Layer 3 of a small transformer language model trained on English Wikipedia (10 layers, counted from 0, width 128).
A neuron's activation on a vector x is SiLU(gate . x) times (in . x), where the dot is the dot product.

Input weights of the MLP neurons that the questions are about. A number n stands for (n - 500) times 0.0022.
n27 gate: 640 542 389 316 604 590 308 554 483 428 209 452 220 472 683 456 413 560 641 361 647 447 449 240 659 508 594 527 461 271 439 410 445 413 527 843 422 456 352 539 602 558 367 596 616 710 548 587 464 607 449 443 546 629 438 636 656 484 640 310 464 902 654 431 649 555 523 370 527 453 448 561 496 755 555 695 741 504 303 451 569 508 685 508 520 591 519 575 535 603 559 646 287 466 364 442 608 586 447 560 263 516 629 388 383 659 595 657 411 775 674 265 560 588 305 677 681 703 382 508 614 610 408 632 628 594 637 633
n28 gate: 695 635 589 680 323 574 504 616 406 609 386 513 454 643 670 530 458 194 614 330 631 658 357 419 589 530 626 571 367 665 659 705 534 734 504 487 349 728 564 445 621 558 719 710 705 293 637 305 628 525 617 807 545 685 388 479 525 291 624 247 479 458 320 368 571 441 363 277 496 517 393 625 661 639 218 594 496 441 327 684 405 492 605 475 677 517 603 555 467 593 589 404 570 14 479 517 573 687 172 449 552 311 444 541 460 372 241 679 279 265 335 491 509 534 538 622 414 449 656 619 378 618 447 373 317 442 429 345
n112 gate: 358 311 550 658 582 661 400 399 460 431 563 496 398 515 363 573 538 699 496 687 402 433 458 515 504 569 658 455 500 660 496 621 390 404 333 593 477 553 300 254 590 563 697 554 469 527 620 390 596 379 733 671 641 639 616 677 129 412 554 652 515 504 400 563 334 424 522 439 245 639 593 690 565 321 485 450 546 481 511 472 293 665 485 360 462 500 467 496 399 166 393 621 362 682 523 545 539 358 597 462 563 779 477 563 391 440 211 597 244 210 459 393 643 650 557 780 426 416 553 485 610 413 426 619 489 534 320 474
n278 gate: 618 586 593 617 560 225 539 489 541 574 540 566 423 573 686 508 508 593 586 539 536 492 708 879 546 469 243 653 709 272 441 561 592 605 481 449 733 512 484 366 553 523 500 622 519 403 535 423 539 388 615 369 553 406 390 543 431 484 433 678 392 523 530 444 715 293 673 212 522 515 398 768 527 445 404 231 586 698 442 448 663 656 616 592 465 504 424 412 527 593 814 655 610 381 336 215 469 538 393 360 516 571 582 658 544 455 637 394 384 481 462 582 445 496 632 243 291 539 327 496 477 808 440 596 409 756 363 362
n313 gate: 305 634 338 398 283 366 369 552 265 523 500 594 318 375 167 369 544 410 383 451 375 597 532 553 524 374 528 568 448 649 461 328 585 476 469 504 392 516 463 347 420 512 631 759 484 281 422 451 292 274 156 446 504 533 687 422 213 329 570 815 714 345 374 370 392 432 527 544 414 368 529 554 569 483 722 638 328 476 407 797 687 520 484 581 585 642 215 532 464 637 391 604 472 513 586 425 578 584 467 256 579 685 525 335 504 480 496 428 409 396 583 557 360 431 374 436 195 431 278 285 468 512 418 697 556 237 380 548
n314 gate: 456 710 455 246 691 681 316 513 500 592 393 576 466 637 541 656 555 448 503 479 376 411 373 372 500 417 534 429 493 479 355 629 507 379 376 482 405 562 479 469 514 577 413 319 323 500 402 493 555 452 405 598 496 507 409 354 534 611 611 267 332 449 637 477 544 732 575 596 453 476 490 581 583 412 829 403 483 400 394 532 415 459 510 196 455 334 446 702 598 647 538 670 332 599 562 483 514 375 574 403 660 388 619 483 671 386 157 503 588 500 443 642 388 500 393 326 483 393 260 530 548 425 583 575 466 476 690 541
n27 in: 488 298 525 399 609 483 504 386 482 492 285 525 645 413 617 592 430 759 624 521 316 465 632 244 650 362 636 775 602 591 244 405 599 392 516 542 208 803 542 682 611 520 652 458 353 434 331 695 429 417 562 313 658 542 537 315 754 525 529 637 604 308 246 338 389 372 544 566 395 578 357 360 658 368 438 680 610 254 384 633 325 516 426 351 438 533 358 537 320 471 367 470 492 641 450 312 285 582 610 596 646 521 580 532 468 606 764 551 429 339 767 383 774 458 487 467 559 500 550 243 194 599 520 302 504 307 439 311
n28 in: 580 380 243 379 492 487 694 429 685 541 509 556 704 513 581 522 627 414 422 817 535 655 470 164 491 483 682 568 433 474 467 729 274 324 787 522 589 423 647 504 559 525 422 361 728 436 409 812 405 747 521 644 391 226 433 668 336 672 664 389 769 302 575 629 809 530 610 326 492 803 539 591 624 482 564 461 478 590 645 456 268 307 594 406 372 526 487 500 369 402 320 144 475 686 496 571 526 349 552 620 474 483 357 546 451 588 593 496 149 555 408 289 578 655 491 530 670 599 645 525 645 640 302 553 475 420 361 792
n112 in: 638 127 572 435 526 567 515 723 608 478 776 477 610 284 652 588 428 706 342 649 355 492 640 439 470 695 466 632 354 337 716 805 402 550 533 376 466 530 550 523 523 741 600 392 550 652 558 466 374 682 613 617 601 531 564 680 474 523 435 466 413 654 500 485 564 277 572 375 294 376 338 492 447 492 557 454 342 481 614 449 629 377 735 436 390 626 489 523 474 481 622 543 478 290 473 548 326 376 345 515 347 732 454 552 584 403 453 625 443 508 333 469 658 381 412 866 666 469 447 419 492 375 357 658 269 560 463 447
n278 in: 224 334 712 607 429 366 557 504 440 597 715 631 723 638 288 632 536 410 418 533 374 513 338 295 418 508 681 500 652 719 324 435 532 729 551 566 564 455 385 544 452 524 558 595 574 337 665 423 70 358 415 546 461 529 412 738 588 332 574 862 297 580 496 385 484 427 667 577 571 456 673 459 443 554 622 406 525 549 338 382 471 596 601 358 472 418 401 366 460 508 569 659 616 561 844 604 578 284 143 328 660 488 628 421 496 484 420 492 561 726 318 512 463 176 488 553 396 328 569 315 557 459 594 415 384 283 584 460
n313 in: 275 512 594 384 444 551 492 520 630 378 751 376 349 390 574 612 557 620 492 385 301 415 263 392 492 380 297 407 282 447 579 593 459 488 536 500 650 238 467 915 464 392 492 309 467 566 554 668 459 365 593 341 435 558 395 314 589 537 653 619 488 783 504 297 793 590 484 476 528 419 554 529 849 601 533 306 409 229 586 318 126 601 504 284 504 467 508 480 682 406 578 197 649 517 673 428 579 532 508 319 369 504 542 356 547 472 376 334 482 346 320 645 637 525 442 524 467 607 475 496 427 361 591 262 677 682 561 727
n314 in: 507 510 507 464 525 630 638 458 481 452 467 435 486 411 568 446 486 626 295 414 563 701 332 605 237 532 358 575 472 754 372 415 750 486 305 163 525 414 558 414 578 504 642 646 388 478 628 489 410 350 397 298 511 405 355 301 450 464 460 468 708 394 712 483 415 496 531 568 149 564 453 390 529 426 550 496 482 522 643 485 585 496 368 725 410 605 465 354 642 439 435 559 335 469 316 433 642 620 735 496 659 434 391 280 373 482 403 493 339 596 531 608 361 605 540 553 416 579 496 264 489 504 646 459 461 574 458 234

Each question shows a token from some text and the vector x that enters the MLP there. A number n stands for (n - 500) times 0.005.

" to": 469 556 468 550 428 427 549 657 431 638 532 561 368 515 457 547 360 427 442 507 498 367 556 465 476 307 485 434 420 591 498 420 591 404 510 589 498 440 671 519 514 446 468 610 621 716 327 604 518 521 446 494 562 597 645 560 456 429 381 506 572 299 603 733 533 487 683 374 468 561 516 618 453 511 516 662 466 384 472 350 444 486 540 504 324 544 756 671 518 424 657 593 709 434 358 707 522 378 551 536 712 558 456 342 246 604 562 299 658 496 581 555 468 426 507 523 550 563 574 336 458 466 401 359 561 296 627 650
Which neuron fires most, and how strongly? n112, at about 0.35

"sa": 564 333 512 529 550 766 666 538 466 765 366 386 487 648 507 477 418 565 363 553 390 480 560 577 481 433 629 597 670 497 308 468 474 595 604 506 594 564 529 420 498 398 426 450 588 540 442 435 466 746 470 566 688 626 478 696 619 588 424 566 649 430 544 656 682 512 449 510 511 404 568 533 530 574 350 647 598 391 418 504 417 403 481 509 371 520 478 619 370 480 500 543 644 583 625 554 626 430 661 544 642 821 546 521 494 522 717 590 687 403 495 565 679 515 465 376 467 401 434 516 681 507 374 478 614 432 713 530
Which three neurons fire most, strongest first? n27, n313, n314

" and": 513 422 508 687 545 574 607 433 596 430 503 461 482 564 480 584 470 673 339 562 423 428 554 577 386 425 550 440 493 522 417 330 688 289 453 509 398 385 388 347 581 227 461 502 602 595 436 643 622 511 495 305 648 389 472 447 404 493 347 509 461 526 494 695 560 527 505 386 386 495 409 771 467 426 571 649 602 422 481 440 324 502 467 574 497 391 717 579 374 359 535 516 519 268 464 599 609 382 546 451 373 561 517 474 435 574 580 275 658 586 568 523 467 337 382 597 536 503 433 409 459 495 548 417 460 501 516 604
The neuron with the highest activation: n27

"ic": 470 695 300 548 546 630 602 783 511 528 488 452 381 543 327 392 473 578 414 435 429 558 627 556 498 504 469 494 537 420 258 493 561 547 534 496 609 589 289 475 684 306 472 512 438 503 417 615 387 523 403 444 655 658 448 545 498 604 637 356 587 499 426 505 540 491 636 626 263 506 675 713 486 491 476 617 475 556 564 457 227 397 493 381 442 694 333 698 470 516 600 471 532 366 458 502 535 425 321 433 519 516 579 514 461 630 599 345 705 462 419 510 569 316 391 373 437 380 491 649 568 488 469 601 505 520 485 590
The neuron with the highest activation: n313

" run": 543 315 458 511 392 577 433 595 554 622 343 495 358 421 451 508 446 489 323 486 516 381 206 512 614 555 483 563 433 359 370 397 563 525 465 501 430 451 646 469 600 335 416 590 524 532 381 315 645 577 480 638 638 408 582 436 337 499 477 420 550 568 543 555 648 423 302 297 316 546 422 592 673 660 497 575 528 483 564 455 435 512 459 645 414 296 555 529 379 612 453 661 606 495 344 622 527 478 667 596 555 590 291 381 515 545 595 442 693 359 533 534 510 360 290 440 398 504 532 490 375 377 759 362 661 425 548 630
The neuron with the highest activation: n278

" |": 435 442 544 791 601 443 504 532 782 536 589 499 489 581 498 500 527 421 458 501 459 409 489 504 449 383 481 504 523 536 509 464 610 524 584 447 488 497 561 359 672 359 340 629 526 585 534 512 704 474 428 367 595 548 538 394 509 577 398 410 608 384 537 493 641 345 523 472 440 496 589 635 563 352 493 612 633 511 449 332 491 691 323 544 411 492 437 666 415 611 598 671 568 331 525 523 425 456 538 555 590 551 548 480 372 510 576 240 601 672 507 593 439 291 399 477 535 459 475 464 618 553 585 470 591 503 552 675
Which three neurons fire most, strongest first? n278, n112, n28

" Y": 552 444 563 616 664 565 449 598 515 675 480 533 224 448 536 627 625 496 514 458 536 403 492 480 504 486 472 557 485 522 427 451 678 518 510 497 431 609 351 549 530 401 256 713 612 522 500 504 633 543 532 391 622 470 632 511 504 448 395 388 431 480 359 585 463 378 275 514 504 471 450 610 602 477 458 537 527 515 572 518 501 428 346 599 229 527 462 738 528 641 621 501 739 427 693 595 509 360 541 651 460 650 472 536 440 511 531 215 773 512 560 659 568 398 453 619 577 690 637 469 416 360 535 457 559 339 663 590
The two highest activations, in order: n28, n314

"\n": 563 387 279 644 554 584 500 587 615 504 675 447 383 476 406 627 464 273 494 362 494 529 459 421 502 433 542 416 549 544 623 448 659 590 582 418 449 479 493 522 524 308 308 625 503 678 513 627 712 470 473 502 699 363 479 390 544 479 432 353 626 387 495 507 624 499 477 488 361 406 460 544 506 434 595 658 529 420 532 470 549 654 441 612 515 497 536 646 563 556 714 684 513 330 404 515 598 363 559 586 560 615 544 471 422 397 518 352 652 428 605 588 401 277 417 491 490 585 427 428 687 291 631 450 532 390 648 525
Which three neurons fire most, strongest first? n314, n28, n278

" trans": 500 287 606 586 550 591 499 744 576 404 563 502 594 417 527 481 427 392 402 475 554 465 536 384 635 403 375 520 550 426 387 506 682 479 384 428 502 436 370 479 633 323 435 711 614 494 432 431 451 722 485 329 539 426 723 540 526 497 380 433 483 445 406 631 749 411 503 433 446 499 501 622 606 626 612 673 510 481 542 540 513 519 473 641 410 477 501 389 428 460 524 595 408 391 445 633 467 450 525 549 721 510 338 431 353 418 448 416 704 566 544 518 719 310 644 418 374 513 687 609 435 530 730 495 586 547 597 723
Which neuron fires most, and how strongly? n313, at about 0.15

"ing": 507 546 712 585 517 676 755 484 541 496 526 358 363 483 496 597 490 613 401 480 355 388 483 599 538 550 392 516 462 488 400 483 472 570 487 322 504 649 409 512 593 421 647 524 744 568 446 575 498 555 453 404 786 526 571 540 376 542 493 568 437 397 608 535 465 580 460 505 340 536 614 586 442 476 438 648 655 424 552 464 367 500 606 494 513 543 674 458 386 588 571 385 572 258 446 766 623 591 618 594 530 580 516 541 452 540 582 435 672 519 377 698 513 242 469 496 626 499 694 601 574 534 485 507 596 521 640 545
Which neuron fires most, and how strongly? n112, at about 0.38

"les": 542 278 592 531 392 622 580 536 477 541 448 448 344 372 486 582 534 483 266 462 392 523 642 462 428 515 430 695 528 479 455 517 660 638 354 452 547 493 419 439 436 506 483 649 572 561 423 695 453 525 454 484 531 265 366 665 487 553 310 600 709 427 593 417 564 386 520 578 497 379 606 554 463 646 474 607 528 691 506 497 370 587 513 366 516 296 662 417 293 514 413 426 659 481 499 592 332 586 652 454 641 637 544 218 598 386 489 571 612 396 530 656 595 564 453 366 681 526 592 390 578 353 429 561 608 486 318 690
Which neuron fires most, and how strongly? n313, at about 0.98

"ed": 577 514 534 601 394 678 633 587 690 555 665 463 366 501 596 472 458 434 400 484 464 431 162 533 508 387 422 500 434 484 500 416 507 651 356 616 403 539 457 258 427 346 508 386 586 542 447 457 549 524 447 480 625 550 680 493 363 345 516 415 534 344 432 504 603 510 514 467 414 317 555 587 563 459 381 701 518 468 401 309 434 486 648 694 459 506 518 520 527 496 586 517 671 484 468 684 670 437 699 576 711 660 389 466 284 724 600 511 608 461 507 570 472 380 527 591 566 517 518 654 396 473 526 413 622 558 607 486
Which neuron fires most, and how strongly? n278, at about 0.31

"is": 459 556 679 614 644 584 573 532 497 572 566 420 624 467 583 582 527 318 311 436 378 396 548 452 718 556 509 560 596 527 361 451 737 539 522 433 596 478 385 336 628 565 610 630 619 443 474 662 411 572 510 485 617 475 376 549 337 629 568 576 511 378 492 495 513 482 442 384 551 377 691 642 294 629 471 420 571 516 530 403 502 423 518 399 284 545 401 330 381 363 491 547 676 390 465 431 475 341 800 309 455 640 512 431 614 627 563 311 627 594 634 616 576 474 608 401 613 464 453 589 527 358 414 359 688 465 381 556
Which neuron fires most, and how strongly? n278, at about 5.5

"48": 484 503 325 419 611 451 591 555 667 639 564 493 592 547 414 518 668 458 301 416 521 375 475 330 480 437 489 494 467 488 434 353 674 626 577 591 688 502 449 332 478 473 331 490 557 641 338 545 563 578 423 586 640 396 499 479 480 406 429 372 522 350 521 322 614 289 440 638 426 442 474 560 456 435 335 561 600 431 567 441 476 578 390 518 561 645 546 548 355 523 412 630 552 293 512 543 501 157 639 625 455 300 569 665 352 645 491 377 682 571 349 606 453 427 506 562 572 443 555 616 578 612 672 526 533 464 591 463
The two highest activations, in order: n313, n27

"ian": 562 563 379 517 504 532 515 677 378 527 571 412 458 386 404 427 692 448 487 396 385 452 380 463 669 485 503 399 622 540 526 410 395 552 515 361 567 484 523 499 616 189 545 619 517 549 427 489 499 547 286 448 497 601 313 537 370 657 468 540 530 583 436 587 500 665 329 545 272 486 630 641 442 565 466 515 416 543 414 365 381 365 459 432 403 610 488 742 472 598 498 512 659 571 637 637 539 507 516 440 597 565 658 473 608 676 681 362 745 536 443 510 521 428 400 416 460 372 463 632 518 600 581 341 696 427 446 680
The neuron with the highest activation: n313

" for": 421 494 460 648 565 530 426 725 597 576 562 538 366 548 397 367 351 384 427 512 471 382 515 536 393 389 509 560 495 580 345 438 389 385 393 418 464 402 607 465 602 324 476 518 584 587 448 552 676 551 355 362 651 479 569 519 346 506 418 359 695 516 527 613 552 439 780 528 443 302 300 624 407 500 470 624 377 522 602 374 518 588 531 506 387 452 616 565 290 625 709 579 607 315 359 620 454 413 597 525 585 433 511 466 506 385 607 383 664 442 477 667 457 457 433 542 474 463 579 551 448 605 615 556 544 521 633 669
Which neuron fires most, and how strongly? n27, at about 0.59

"ke": 492 322 350 317 778 646 653 611 466 661 262 483 262 645 483 453 491 587 396 617 554 354 402 497 375 458 515 590 391 480 297 353 521 583 559 649 596 433 532 452 475 409 616 538 459 527 443 431 458 506 371 535 677 341 401 714 586 481 437 624 525 441 385 646 499 599 483 567 293 394 663 576 465 443 507 570 621 422 453 470 459 508 327 530 570 477 615 573 448 531 564 616 539 463 521 715 484 502 637 497 578 568 638 535 429 506 609 416 789 533 543 464 598 481 268 343 563 438 491 483 537 487 440 392 551 371 452 580
Which neuron fires most, and how strongly? n27, at about 3.5

"s": 602 655 712 482 567 589 608 438 559 563 550 192 498 447 613 603 491 586 267 453 310 296 453 578 463 530 442 633 475 640 506 580 718 428 461 503 558 426 255 636 432 417 431 355 612 514 414 750 514 569 513 380 736 555 520 692 432 477 395 400 568 617 556 504 568 578 635 398 374 529 629 544 521 619 378 566 505 543 491 402 358 501 514 366 485 333 673 421 385 375 486 418 453 384 423 680 601 597 525 397 522 566 418 412 563 402 643 307 575 365 322 631 574 437 441 447 668 442 550 547 472 462 412 609 451 416 523 496
The neuron with the highest activation: n112

" allow": 481 523 411 559 471 612 559 478 526 479 575 651 278 459 519 608 460 452 363 591 565 429 331 444 517 480 513 605 426 502 445 309 532 660 425 533 494 356 521 405 607 322 393 466 555 482 433 548 604 443 427 563 661 457 553 591 320 551 456 237 496 477 536 548 625 349 361 301 380 404 652 674 579 528 486 535 290 384 477 359 462 502 631 541 292 338 640 633 480 370 540 688 650 546 482 488 519 386 748 662 606 767 210 385 420 431 595 532 585 432 575 697 561 492 577 508 481 501 622 423 413 470 581 484 711 387 484 637
Which neuron fires most, and how strongly? n278, at about 0.6

" from": 477 498 457 620 671 616 485 618 614 353 504 535 286 593 542 485 460 557 368 586 353 293 477 520 289 336 470 398 458 582 484 522 455 419 435 337 487 484 442 386 702 514 430 541 539 516 478 489 662 551 392 448 525 332 657 523 390 474 510 381 606 525 551 601 493 473 661 497 420 434 455 582 514 452 473 698 445 448 492 340 492 600 532 377 305 342 592 638 354 542 675 531 563 281 414 665 507 450 487 579 488 666 545 499 406 479 561 336 766 539 586 422 463 502 541 531 379 520 662 504 507 387 587 479 529 444 593 717
The neuron with the highest activation: n112

" (": 634 423 511 549 501 474 519 613 649 496 678 599 245 436 556 656 455 379 546 469 449 465 473 376 279 278 549 558 577 505 591 371 745 511 520 374 454 539 572 577 687 419 356 607 526 647 428 567 594 450 446 458 566 342 544 391 556 523 508 422 697 373 451 656 655 567 533 399 532 443 488 631 408 503 551 586 524 462 609 425 614 637 475 595 477 463 458 483 414 520 551 459 620 310 538 462 441 233 580 466 608 732 473 494 458 433 594 445 583 478 566 573 450 237 402 530 567 364 429 528 527 327 531 562 661 453 603 615
Which neuron fires most, and how strongly? n313, at about 0.59

"m": 466 688 353 413 800 538 555 607 538 600 553 493 319 560 542 559 584 499 218 346 491 406 543 503 462 708 599 463 554 489 398 370 548 366 592 539 436 492 410 465 432 722 533 443 692 396 546 603 600 508 610 478 475 605 525 603 526 602 410 557 661 503 431 558 681 400 439 572 316 370 585 641 339 575 499 541 654 374 425 526 528 463 207 601 505 537 676 460 317 513 422 473 551 516 477 648 277 405 505 671 553 345 623 602 516 460 543 373 600 598 595 595 491 398 468 593 593 592 484 847 543 369 563 448 429 429 543 579
The neuron with the highest activation: n313

" in": 505 423 369 462 543 516 426 540 675 496 495 481 309 554 540 492 502 477 541 527 442 382 508 494 444 434 412 450 469 523 426 433 470 330 434 237 547 451 495 540 715 411 428 552 558 524 469 548 627 643 442 494 589 355 577 442 435 439 413 520 574 349 452 518 580 429 643 444 464 419 310 657 528 486 593 646 484 423 587 320 472 527 534 346 380 335 435 572 251 673 779 627 524 323 326 534 485 392 511 508 575 560 550 433 560 451 574 322 696 479 503 415 553 482 499 478 408 444 582 509 410 536 765 492 676 369 530 761
Which neuron fires most, and how strongly? n313, at about 0.27